Layer 4 of a small transformer language model trained on English Wikipedia (9 layers, counted from 0, width 64). Numbers have three digits each and are written without spaces.
Take only the direct path to the model's output, skipping the later layers: a vector added to the residual stream pushes a token's score in proportion to its dot product with that token's output vector.

Output vectors of the tokens that the questions are about. A number n stands for (n - 500) times 0.0062.
"Starring": 499471479564614572454402488475591233479380629360428390292527415628790643484371435281517608470483308573660448524813629518531328388847221614703178686310415325409622789530227471652682605450394701
"Conservation ": 482492231504659595544537496500312417489504640529389462304460514742553733404481487567589564484271632490659564595490454546399491701737464560655359567297198024455625499549372376526449613575406740
"DST": 313527522178634456541526518223633479601469807607526303251537356723496553832494447588403606430505511837640135687555664534566097852745266347642059737501469158543535721542387364533501567295139786
"consisted ": 449396377369388362374438383553399527557430530562369449509434477619468543414373416243571498384473509525638364518763479392626569663721380585516632380601486291518827849435575516509614645456462621
"otes ": 482460556445586351457479520447488449549470494602400365387527392613345659326468508271527437488698506441460302458689330560441554612574407360444552445474662575442615687717480289506681646732540573
"census": 478550545444677606340385312412334364628515621782705445386556532563634574432373435367425531443356583516533393515734468400484437521708646592523641565220420292467439757692395311683418636354347562
"said": 499369515444577497371424380523452439426443575477320444434540439568780438489482541327472548383503345527593414449933441546453582612749369860565473555615450205292509708463357248593660681658414559
"refer ": 478119649240561590190386490375374730701234620287616447364547603784650496252411665368344376395473656517561302482551649733636272619748391400446365455404410418397606791459423370734729768910413572
"Census ": 412578500434625476344378416382283381724550571668657465288502499581584639403468573377523520431363573525540267487774569555446515462751608503490557403320284273454529595626397466723476641544451603
"==": 422340460233360543524529502648557531558528505468573472407618545350755584330637570153379838445629547459533319658705552355649549400609681472420410352469408427405577448347454531762463487458679421
"Preceded ": 392580420322638577431509585574486490457456519630503400500539593486611637530384522591651425393479404399702465340913714620594420454777401520531327544330288397367501691501298374504501579460325448
"median ": 491536491469650511404520462518167455724440624599392475338581522664553561447527431239437564420553544416675238657685392471208341776671399491399511475531338468359600574770394394739377655459446785
"===": 517472489224419560479337387514634478625493476586524493344610574402676531328543604249282781454630486534523462535715519280619578403513500652394625354595411327313504443452633518845408491651661344
"wro": 440244348241750415412350333567433535552466563513401444441447458548819483517578564252532556373509318523652400492950374672356548627754421886525430719512426119242571692505320183617710577790414591
"consists ": 445437373403423398324501359514367518655363582513399459397391492599536543415343448277564433450445551559559357546709482362581594669632408506479532427644513280510732813609607521545696560587456609
"Species ": 383549419376588557574266316567479612606360777598640431265484537674409629552359561158495647515363605542473423659828635345487396605376408571338424412432325287351817543414516459736446599845507448
"Elevation": 451530469481666598378605438660433389667241740652280392354573534731713670430399396303278229472447396561658302653670402612553311631623379517509702675442404448619486671535382294815423525433345428
"census ": 502512482433578629327406352442308486671473547646604457291480569530594560587386545382581497382343758590626386537746478493461515468681520511466651472362377333469535682726419309576356742380300493
"Note": 433526393550551458454535499462311358549482601371329462277699401607645460584415525311482551370513401468474360542915668558578591756404465674474492543606472451539547585277420356550589649439447550
"Certi": 376485474474783414534655349606396563610649537648470457309513372442784618241426628341365441365557647481614324492535529526564474452645418455629261652336485280453524722743314405597519547487494512
"took ": 528409543371402527462508535729513514530449517585395464416457430503483505496382383290515488390465459432581460441608531484598582532720440538513612588631496483342533737394540421410589553557426586
"Represent": 453460224368604445466455492514451412515629571613458464348475472574443708464629644526426519438496430537659479490765498489564345545625554355566486508362461522316511711491667511372465628484271576
"Cens": 409508452577617611205385294467475345716443550636590408317430575591680623447479653380369558385305493501526415550659522744422652698626482441541533513462422337500285664630310406824551625382311491
"Born": 280369408549624618530289498610548355385523637544342458313575410700622658461552433487522436530499427524717345378714609546665388565545360506351264632350434611411592781410428513495355870501444505
"Title ": 311379437447574400496600509586540298525538578561503421320510556548648559449303647453403613436532667481459491445664426573560557463526470549249463421491407423362722537557387290722577762750280590
"Pld ": 317467470363649458635566550512422587328464577785388381429585380655763666573442609366376322382478565403531190540519490478391486588705422506602445513724271534418719673468457335725474660362245620
"Medal ": 340475326353702439451285337711363416322567630535618472457365554558415637484517559461434377351593617586563484559621650515678389508570522482555325508480523388573696655403421426585583728425284597
"includes ": 497482540342411523315482426516424503749350530571384462441486477463581524300364311320557424406579595486417435541682534446596615545636481534326451500563559402394690808698665516605475549544365606
"Awards ": 375531476397527534496357348675521415462620603489449450347446457390578671540520643238317381397642453588549496505756754512480392428439564601503530660471329294454562641571397329548660736546366592
"\n\n": 534636367544548492370445585571621475488498482447572444387612648448612544327507481262560441510572457419316410677552376521706471541512587386451533405565392412473694630395470667401410501488563589

Output weights of attention head 0. The head adds the sum of these rows, row i times number i of z. A number n stands for (n - 500) times 0.0017.
o0: 531565558761500479424488499437496467485621462517642433463481322440536380507454453425656390420351532305509571556522549562493417504602521520387485350661596558516408590526646570529397550594553304
o1: 559573358638604431517322394369499585415303488328682590474548423383684485394617451550451609438745579635561704588336367426531540549388319490457568371608567525633421464533515262512509562549569440
o2: 374477490719708526596404318444512529365588577579536642533608462543498327386662466469373424619617393496526467634457485712554340505415620481582390621360725662532519611389169563471294421298395512
o3: 505518648306587457460477571509344545469503538370490555415555363606524496550387607383494530683529530603604693348571371527450570456329421650353436422531404549516377524678556441749415474498543373
o4: 579771365691413585495372416563451386517464204492362382562241861386340486425543513496389491588282505695552629493517659450445550498482647541513645647453570466376720396622125577527379406623475713
o5: 469502378595574360508726623528453500566296648531688501230500713649340679348543215458578483545686339420357508582487450480607600538469579366566572639368426459315739278541297590644420477438392587
o6: 814584413642480561677507671488560511423397468663555484316496438304450495442578458457537500418493465348486380522481460548593317321563558531584349405572437626523726385473631476467542447665329561
o7: 509465483140380488409230444418492418474374324611674558403317604352396723423509523550406581541561657598708580455467586454667439517521718434352584532604504600707443545712313449510597490479485541
o8: 613581520488637676408475545573597514410605560536280443402290590395265514509401627382453528509628608648684514564357468385346547421498472410445389564290430380595769376627444415617538477599579663
o9: 551535455600569550539427656462535519554710467484629757610489396450387303501589416550630556466538591283303335530313512489449529500454668387666502498448598425457451473421541392389565445506554500
o10: 405323490503454497351402508340603523637476407635610592528592415275407444566732604539645630374430575563438352620394592394602345601537526428664415470439509607716412220494446543521539513614547402
o11: 494572646530564578425470465620412509553477312439302376559432637484448414620459482442500565460348431626489612476587590478461541684531566641581572567513478435511494581442159560434433351419624589
o12: 402457464285540583624537554474364749532469633357615458514418569365395761594370600473602603779557695551442533485476447503214443638374491384449337397444478407421670409472349670571571437365525701
o13: 635420454365399407499530558476390492480520401512526672259428592482538643602466647473626328418258511521650330458705584458542376518579494506626423435559327513627599501612465436466680475620360519
o14: 597559352509581648295538509446464660619464460587524508419390519342326462573364424462428520465630698302518502524753570418346406505423625679380574441478556565504510434593699372403549496722473369
o15: 425575558691592520238550455536554502505613441415369487539379521488749530384406666392390305476502592529689361584455460404574554533512359494384517506409538469434451754516635521454395639479621436
o16: 601373485130527440786623716546378637622496455473466518666429605555478563584582389452629611291597424486556481296364598376278550624622440510427591638528436468523513522438309400469520429537542480
o17: 584536613517592542440494342592493332453610650593295417433534514660472429465428537455285554566556363540430674586542265622495553522430544605438488386554469364273463547501483423595564517476692661
o18: 442559710534559441492654414543550435584607598510708347331445545581469584463436434474548480646487552506492561499633542353490658379472242513512468538340431424436485412445492594492356445555504474
o19: 551545617432603508518553451400366548503397435620274409659497449609597617451659529419544495375526431387518571459388412442815259445497622533347352607539467745530553581473451519430413674590428320
o20: 450606453401683672412610330362486556492462471529594449437354518400579626398486559514451478564711624342453405578705346534846301507379614512435469435423413536299638564488838395266612466584499453
o21: 806645442766516460541457440354538459382619372246431650463406296489449341321715583531333499427309485463592432500235482633573416352584527549518418450577402429564485424799725540647548525532740541
o22: 439478428621472425154532517563399462733534616335554467543718533502559329550313376480437446366540653512494538451487597393431611694554286509368544493405483468547350567658605596748568567580570253
o23: 427423458362424361641520468565537385354426430410418600463587490330637668398488554478532551483600521741617438554536507600347419742517575407445438370525487537541674722457243265633570661429536531
o24: 465552654697513525477460529517679397745411364481535526425263434509380480534652595645352391550600562714471403548510605358513633445479404485685570479401464391526453472552552560250362460494582333
o25: 541544338742514634233481422520317365583602527748449677647612375377609305430286523516329476393747397641422388689471533351642579628490543408505478520308556546451660711440542330489589408382443571
o26: 678456549581465506593559458395471488333431416660510844551403412409493478490458407463418414413752542562509596645439374408307531676417453522534526543566575485534549553500375324518528469339472569
o27: 526600733301443436419445538580456482425506495495483420598613498604471532583300551524705579454290521488552547354479477530388511414576411577266561380658546536582380635513459523457588524578656344
o28: 530367533600390585646619379554485679453530585518557408588643533353548401476509442559452575556493556361473435656542512501422489421601440306672256614510520423542520446450460322422686470391398591
o29: 353530518345349473351462436447424547505520530767578484663541551589432465495497521519176528534640371481455594699434456449603533394410663586483504409411615679468297373596513477713473566361610551
o30: 495465378414563424511580574456500559331535513287523398533419482523460468424537407502681582429692600493263673657368415318468548757461634425391650563339536416492494498535539403608489625500682534
o31: 458573646371360465764598726552497619529533682401387483606252470683687669691376686309695281233328600325367305393368444557372553441518427456450475454533501508257596693414845596371549609540573299
o32: 377389544544366529450550395494536565705508506732549413323484640446552548440498566464343404558425439513475398604545582393533545551525560541491490361577645368214486573424409718626362710522500529
o33: 483420574441716475296604445453552437394494529494288370386391588544522907399536401381654689488631543417610486619592390361682473404490488635420522529457372483428596372486581511546459371548699478
o34: 619655659602290525529490628624716525586484369670258509467497638504473427528416776261465470429410359461460357542503519527517559271475354593481443404728487392189605421628821490601451537583452322
o35: 693531399729408480345305494485638284363597638823750519227759485387389328504410524518358646533440646519173510798501534537356503542566614485561406383429660494692530285280482434667608537416418545
o36: 483573418483461470482505328610429622577504574493431470658604467507797550461402507517268444534437168405402692592555493571715458459529485427494471632551405504382434722473533600498468443182492699
o37: 520476505659483474569571395562523467407428403448498502391539497273633403549577320578514596431272484489540575450579635569570513471604488583494494654489451495555560558496448432566451418483452436
o38: 565403542576359518614542230503595448475433423584561468474464424085579392317570630493528741444388560602451423648611564576578291585491471533497411443586468701425513550611469419348654356575660515
o39: 396307675457687433596638330467446508408366534392249605439649423673556369408755711429536789409675342746553319519392252683789495611379446575525346539495356510409536461640505078415687528486638466
o40: 487340660316529625437466400550355518505715627518540654611597360462654558607394515564324566640553547546548567472661587440347625404399400427660210486394365454707411505411380389528560540295570536
o41: 609393606411348411547497720576682349470465535425551549546346551489364747541571283810570348459483412484542342575373451440644604224662561137726481612434343298598588441728597399331779514502395561
o42: 364425322853372556492536555489570509409403291438368423697552376356533282457659617579703448550371453718428532546496609437529417538511441439549552633439574699647507350533487700470271533538437473
o43: 778452298608609651556238547436430458218716544416273555611474380540342226623479605533595399418438351719608648428461452633247429445426537538311477388554607421628638456740561366508531687799405499
o44: 370477582478422484346594446651610288652517624580573464468383481371542527425356568547506610416491580554591457510502656517432618516583459226481536362594381520574472563518468325340692550482703382
o45: 575503491484523520390554532394350459740581573623462543595441437679449673470480549493355510591626532342704389433463530323546635253616380447496464615486390384429520398614779516625514223467491405
o46: 591642594577509556414700377458437626394492520553452581409427625395420590453446546275456495404517497441577452653380461403574436519503367536619312557314353528487743333569383705796505304345682722
o47: 452515333519467461594513713625491683359355453269558414428356605472588513576478561507634418495436419565460555525497443593509524495538484404392618555509460482466576501654613464431486463434533511
o48: 607198179172230454601260469509368576367328451395415492294534582482690409511608687551281448510412467438708524344746623462673579558619664600479684663500532370471378733795638449878474401544460474
o49: 272553727598362508457556471542623346616454515637572352532457401420457388568261568380578299493763549676507532604681504428553559657380333468480548325491596597376484709521670477448390489559339256
o50: 577484441583512495209286654538277404461501440308482448491431473594413669586391245507549414456587608514567649464526497389514584525502589561456516477439458540730443496670397621583482509525600572
o51: 555501526500423484599660782624507403433678447498561417363189467439443670542396539352617381515621692323529390571504521493501415559622560320530302418498265556585624543509645488411598434339513671
o52: 609701603518536684676520415431512606516648540366588354551332487285430478716296441522464531570278760656343680587589446477037552525432435589630447364494532330452602373364588377426682378617483611
o53: 606378404502515435542464484566469554334529501252419420625525571513593598381529353452587687459485458447467589616463380615453508567577520410520521684632426439531426439571416338437688388365654783
o54: 480504704392374542660361564530638488349462548396624336555398405525613538689433514630323232681342617663293754502559402648481449432421465446542380551507475570705338556461602723339466676291283482
o55: 347268558708589548716530389612481551645509747429562364442491419600526348511667493655468483498479422500490328518484515645360560548648474332685453466466592370431439653342270518177535426447677521
o56: 584549590354525470727771489520581695448410321452593531573512616298525528577565405542508511485554224680368645628610382522467343584431284611525457475512313479392583347528454463467488432420529574
o57: 649326294597542466565518578517286532563576546307624419545400479416605526285492503418512653566498529411544422532618692518158551717589524442592525402598467466449491532529280553502505271402778587
o58: 470293370551359429385558587601525490458445576602424516269717575429606489646525613656445509541222589608559420510469382544500468328672424460335340518513422476597496330622721325668733700638366438
o59: 557370477642582501452559618546407471240477679399344679413657406583524337697469504643679476435236480562508497311228428625446497567581406447549372485527398429793570473424379709563656582331453626
o60: 612463779516432515661812579654525562277390320685313480547729467431717366568327285285558473407665609245242591586633271511505423769612482654365412825562522523380509832187589298545475490229333460
o61: 677397575118618395482465563536721395353507634609436403536551636467682613190523568356355683388470380496619494589336371624370466595621547395468553519644456502550422498431265343620630576458708564
o62: 556514635447668545458442326435564466457668475606576587317441477572644439376491732399395488671518517710388639586605456363472590560317378631427546499451539405409411549376439519501270551456595425
o63: 572604526507443503405512543579561469344454610491449312567454690525567665538216398401506309405451503341561590608603411637359484530628474387443555490645526431473592592497543528498622506438444511

Each question shows a token from some text and the vector z that the head gathered there. A number n stands for (n - 500) times 0.0048.

"F": 647455611553478671548543387455343400484654465578416457722301618490488588523291420449375343438490504457386496536648464308447533320380505440490595665533486689378408560555562615443442459543599597
Which two tokens does it push up most, strongest first? "Preceded ", "Census "

"s": 627610631598377628565462401416205425445679464542486589617167408475507765538480652361396331510388520375404601585577467412425398290493513429408579799663514793367491430664499809396508576540612582
Which of these tokens does it push up most? "wro"

"launched ": 683523684548389596578559467528308381469598486609404487656233524546439648625374554373395312499474527464415534486604529361400511337413553455444575696647505845334433492676393701376453502476604522
Which of these tokens does it push up most? "Certi"

"j": 720485632550368652569474340444325381468627446629402446712280547478452664579271447466348292471515554479483478591605510292340512400345507375418647590659448758314430553594610632406386552525621597
Which of these tokens does it push up most? "\n\n"

"Bl": 642554646525430634615563442387240386475690444604422511615297517528407757598379606395384266466423560455430487537576502365390550370502529408428604734627526829258442517647500718411524514523589607
Which two tokens does it push up most, strongest first? "Starring", "Born"

", ": 652524548640348592577561499440380407538711497516480518608218442472500730659432671426343299471464534360556557487525538406418506356523604469449589688791445830366351507574576679429518522508637551
Which of these tokens does it push up most? "consists "

"special ": 593535630571478698575649565469299414595691533515488476640253499503443745576323650371424266508408490511365531409605481355451529281405586491539554696552542879376455423601424732427529520507557566
Which of these tokens does it push up most? "Conservation "

"ada ": 701577664540318603679617446462344324453640518535407464646298517495378703615322585378406316450418500404405607536578550296413537329420605379401552601693468881328406596619489619396431529545587565
Pushed down most: "wro"

"in ": 665590613565348585636606460399360384412703503520433521642282455448440707617398654383371285439374542444410649457603528376401468318460572454405489750713480792339369500619410629465527567531636544
Which of these tokens does it push up most? "Cens"

"8": 633567526641339636562533484338385333491670458494460562753171446428511673558360553403385392438434634444622756533572459371490355215436534580516500873687338655391332442508534675475388484678785590
Which of these tokens does it push up most? "==="

"Th": 648455603582439643501563312500381402517606437559413463701303623421520659513299389503338341500498521454412506546613515320425501339331493374405576692610477645325410555521563605389360530545626558
Pushed down most: "Conservation "

"100": 619419618547456630517506344550416346521631421626347418696319696492502617502349351427422391466587471457432524580616492335503581351295496470487588648536438684394431593487542602462345482567590588
Pushed down most: "said"

"char": 620582572580413628671610572402334368462721544489467546625277427465428732621422713350373275441402526425498679414569510399415477299553599476446500692702482851373368472558423625495543547517629548
Which of these tokens does it push up most? "Title "

"; ": 685623577586321584631508396452250339465710483597435520588217480574454782563419663403384288490501498416497563585564540383393496300463566443429610711656474859355487467581528770420479564571597613
Which of these tokens does it push up most? "Pld "

"Prize ": 570596644579361692596600468461290335496609500500464566623311478464406752623313619341382367509446550411457580512489480436381512239388565396381516622669450803332434536618461582405381544566611519
Which of these tokens does it push up most? "otes "

"ij": 685517645530389657617523428476283390494640466635427455679263548514424718593324529409360225484495562522456497539635500301361535317357516411462596652616474812323425478607514684370451568542612586
Which two tokens does it push up most, strongest first? "\n\n", "Starring"

"and ": 714419583563357647592565424529330369470705525618433433695273592537478597570303454481390264447560480437454522545632496321403597259360595469455637616550460848334432526592500635483471539547589597
Which of these tokens does it push up most? "Preceded "

"8 ": 652444602552405643508542314523393352513632479606371431676314658461509622516359428441375375472578515482423506595614514316472544332303517453451579655573478684352432563503524615429360508514599579
Pushed down most: "Conservation "

"201": 709491597531361627589576375498351395427651476575435479677260546453464614594384500444349283484505541410438572579596551311345528312382576410385600686686454782328426538630483641378410546545647570
Which of these tokens does it push up most? "\n\n"

"a ": 577574595575437653578675605433285427601725553540533456600251493506480836591337689394420180546406458481355513403613479382436558268466581443510584761581555890373463443598459714440562600530546594
Which of these tokens does it push up most? "Conservation "

"| ": 636504588578350679558618401497350341529698487539429430651252552524449669591288514411410320493512491443426536552595509373427620283344578460432636677565473823354474573578520651476442477530586563
Pushed down most: "said"

"Se": 617597600622381666576563484342304396521672459516486536663269428397430801606358650406332316510374591440450547494567464394388444356476533401424575731734459767313348476590563623453510553514655532
Which of these tokens does it push up most? "Elevation"

"ally ": 619467661570344663510557389436350362485629468559390495678275578449540714537348409438368266468446477506379508587610573424419517337364580417405567708634483708248478491636470635437413485530578551
Which of these tokens does it push up most? "Born"

"by ": 638548641585370571671582559418349343510692540486456489637267406463400752655393672379413326413424501347476631433528545350454502362545617451431507630774450878386325536628449651435488477483574529
Which of these tokens does it push up most? "DST"

"around ": 641517595570368637650604516465416350473688557492430483619249456455448654668415636346321304471420547407490669454565512326374519376515551464409553743715476812310322527558447597482519500462633500
Pushed down most: "wro"

"\n": 627565539692341608589567531422318313552684483655495448677312489489545767615372520444315268437568517414556472514574451400444489278404612539443601703674436832266306460510461620542487492560612517
Which of these tokens does it push up most? "refer "

"R": 680427599530450617558538370505335422486661480589438419693238577492485625555323438415408268445496513418419495565656504267431547334356521444425592681590472773415453560579531693390394540526580594
Which of these tokens does it push up most? "Preceded "

"tournament ": 613480461599393659621626558471264345568738544521531476642186486479440722600385641417352160482573494493568517464570521353356609255472602570429626728669479920403462426522450674481455573465588572
Which two tokens does it push up most, strongest first? "consists ", "consisted "

"Antonio ": 686432635558413645512508337471354382480645397617374464703287557488435638578303426459388386451525545435471495617576505317430553400316569428440635583619432771321440592593578643438384476555631591
Pushed down most: "wro"

"Big ": 644549491597378646620561534390313329584703451567505496688229479486421731621330606433336217452554620483635488491516493349341535288474552552480596708724390810377367425549547657435425472547666585
Which of these tokens does it push up most? "Species "

"ed": 623490660578333656532557388434334351474620460568394491678288560440523716533337432440355277484460478508391528575602548400416509337372559399400564715641493720235463518603461629421428514554596561
Which of these tokens does it push up most? "Born"

"e": 618574643532389650630526458422252364489678450612429492604289530549430767604423617363404239498435516456412500549591511400402560386475537431446622730603506842264453497650506735439555547526584579
Which of these tokens does it push up most? "Starring"

"won ": 607607672567288588694589535500354345491667511481480476606265428451363720638341716339463315479449491359452645413519479391435545290475509396443513692728465870383389576641439593388499630530585539
Which two tokens does it push up most, strongest first? "DST", "Pld "

"Day": 681509599572392630536548337485329372469630439596364501678255584509496676562371477477359346501472532455452543588612552356407539342369545402416612684633485731302442530562553642434414518513632564
Which of these tokens does it push up most? "\n\n"

"our": 623593562625384625604604557378362380563744465585485489679280487467454767613384612421359221434440607487537538442570485452430468267488543518497545752673444771325341390570485652484512477542686527
Which two tokens does it push up most, strongest first? "Species ", "Census "

"o": 627530602577413640677538527424291366518708497510471492633248423489377754628361661376369250468462518426520619446560500336372507375514537446442583675683453880376380512572500684454525562504618556
Which two tokens does it push up most, strongest first? "Pld ", "Starring"

"for ": 621585566590407597670599564445326365461715567480467537607247444496426691626436727333389282440403481378478653421568508395417472315550596507442513708699469869412374475566417633488547553471606528
Which of these tokens does it push up most? "census "

"em": 697547598572380643591555368410266386437692437602409505681265515522452738574351547476340250476432552485458516576630552359364531332417551387413609687644495779275449490585558671426474546527646577
Which of these tokens does it push up most? "Starring"

"Bro": 624557516597385667628563520374329342584717428549506495693257477471414742620319588418348216449495633482608498487517476374357527300475516530472581724699402793342363432558561654444444470549674561
Which of these tokens does it push up most? "Species "

"er": 654600601583366616626512420437247374473713457581444523621221459535436780589407638396379269465459503418471565561577512387402503308450563434425601683648485859348466474610519747431505548546601588
Which two tokens does it push up most, strongest first? "Starring", "Pld "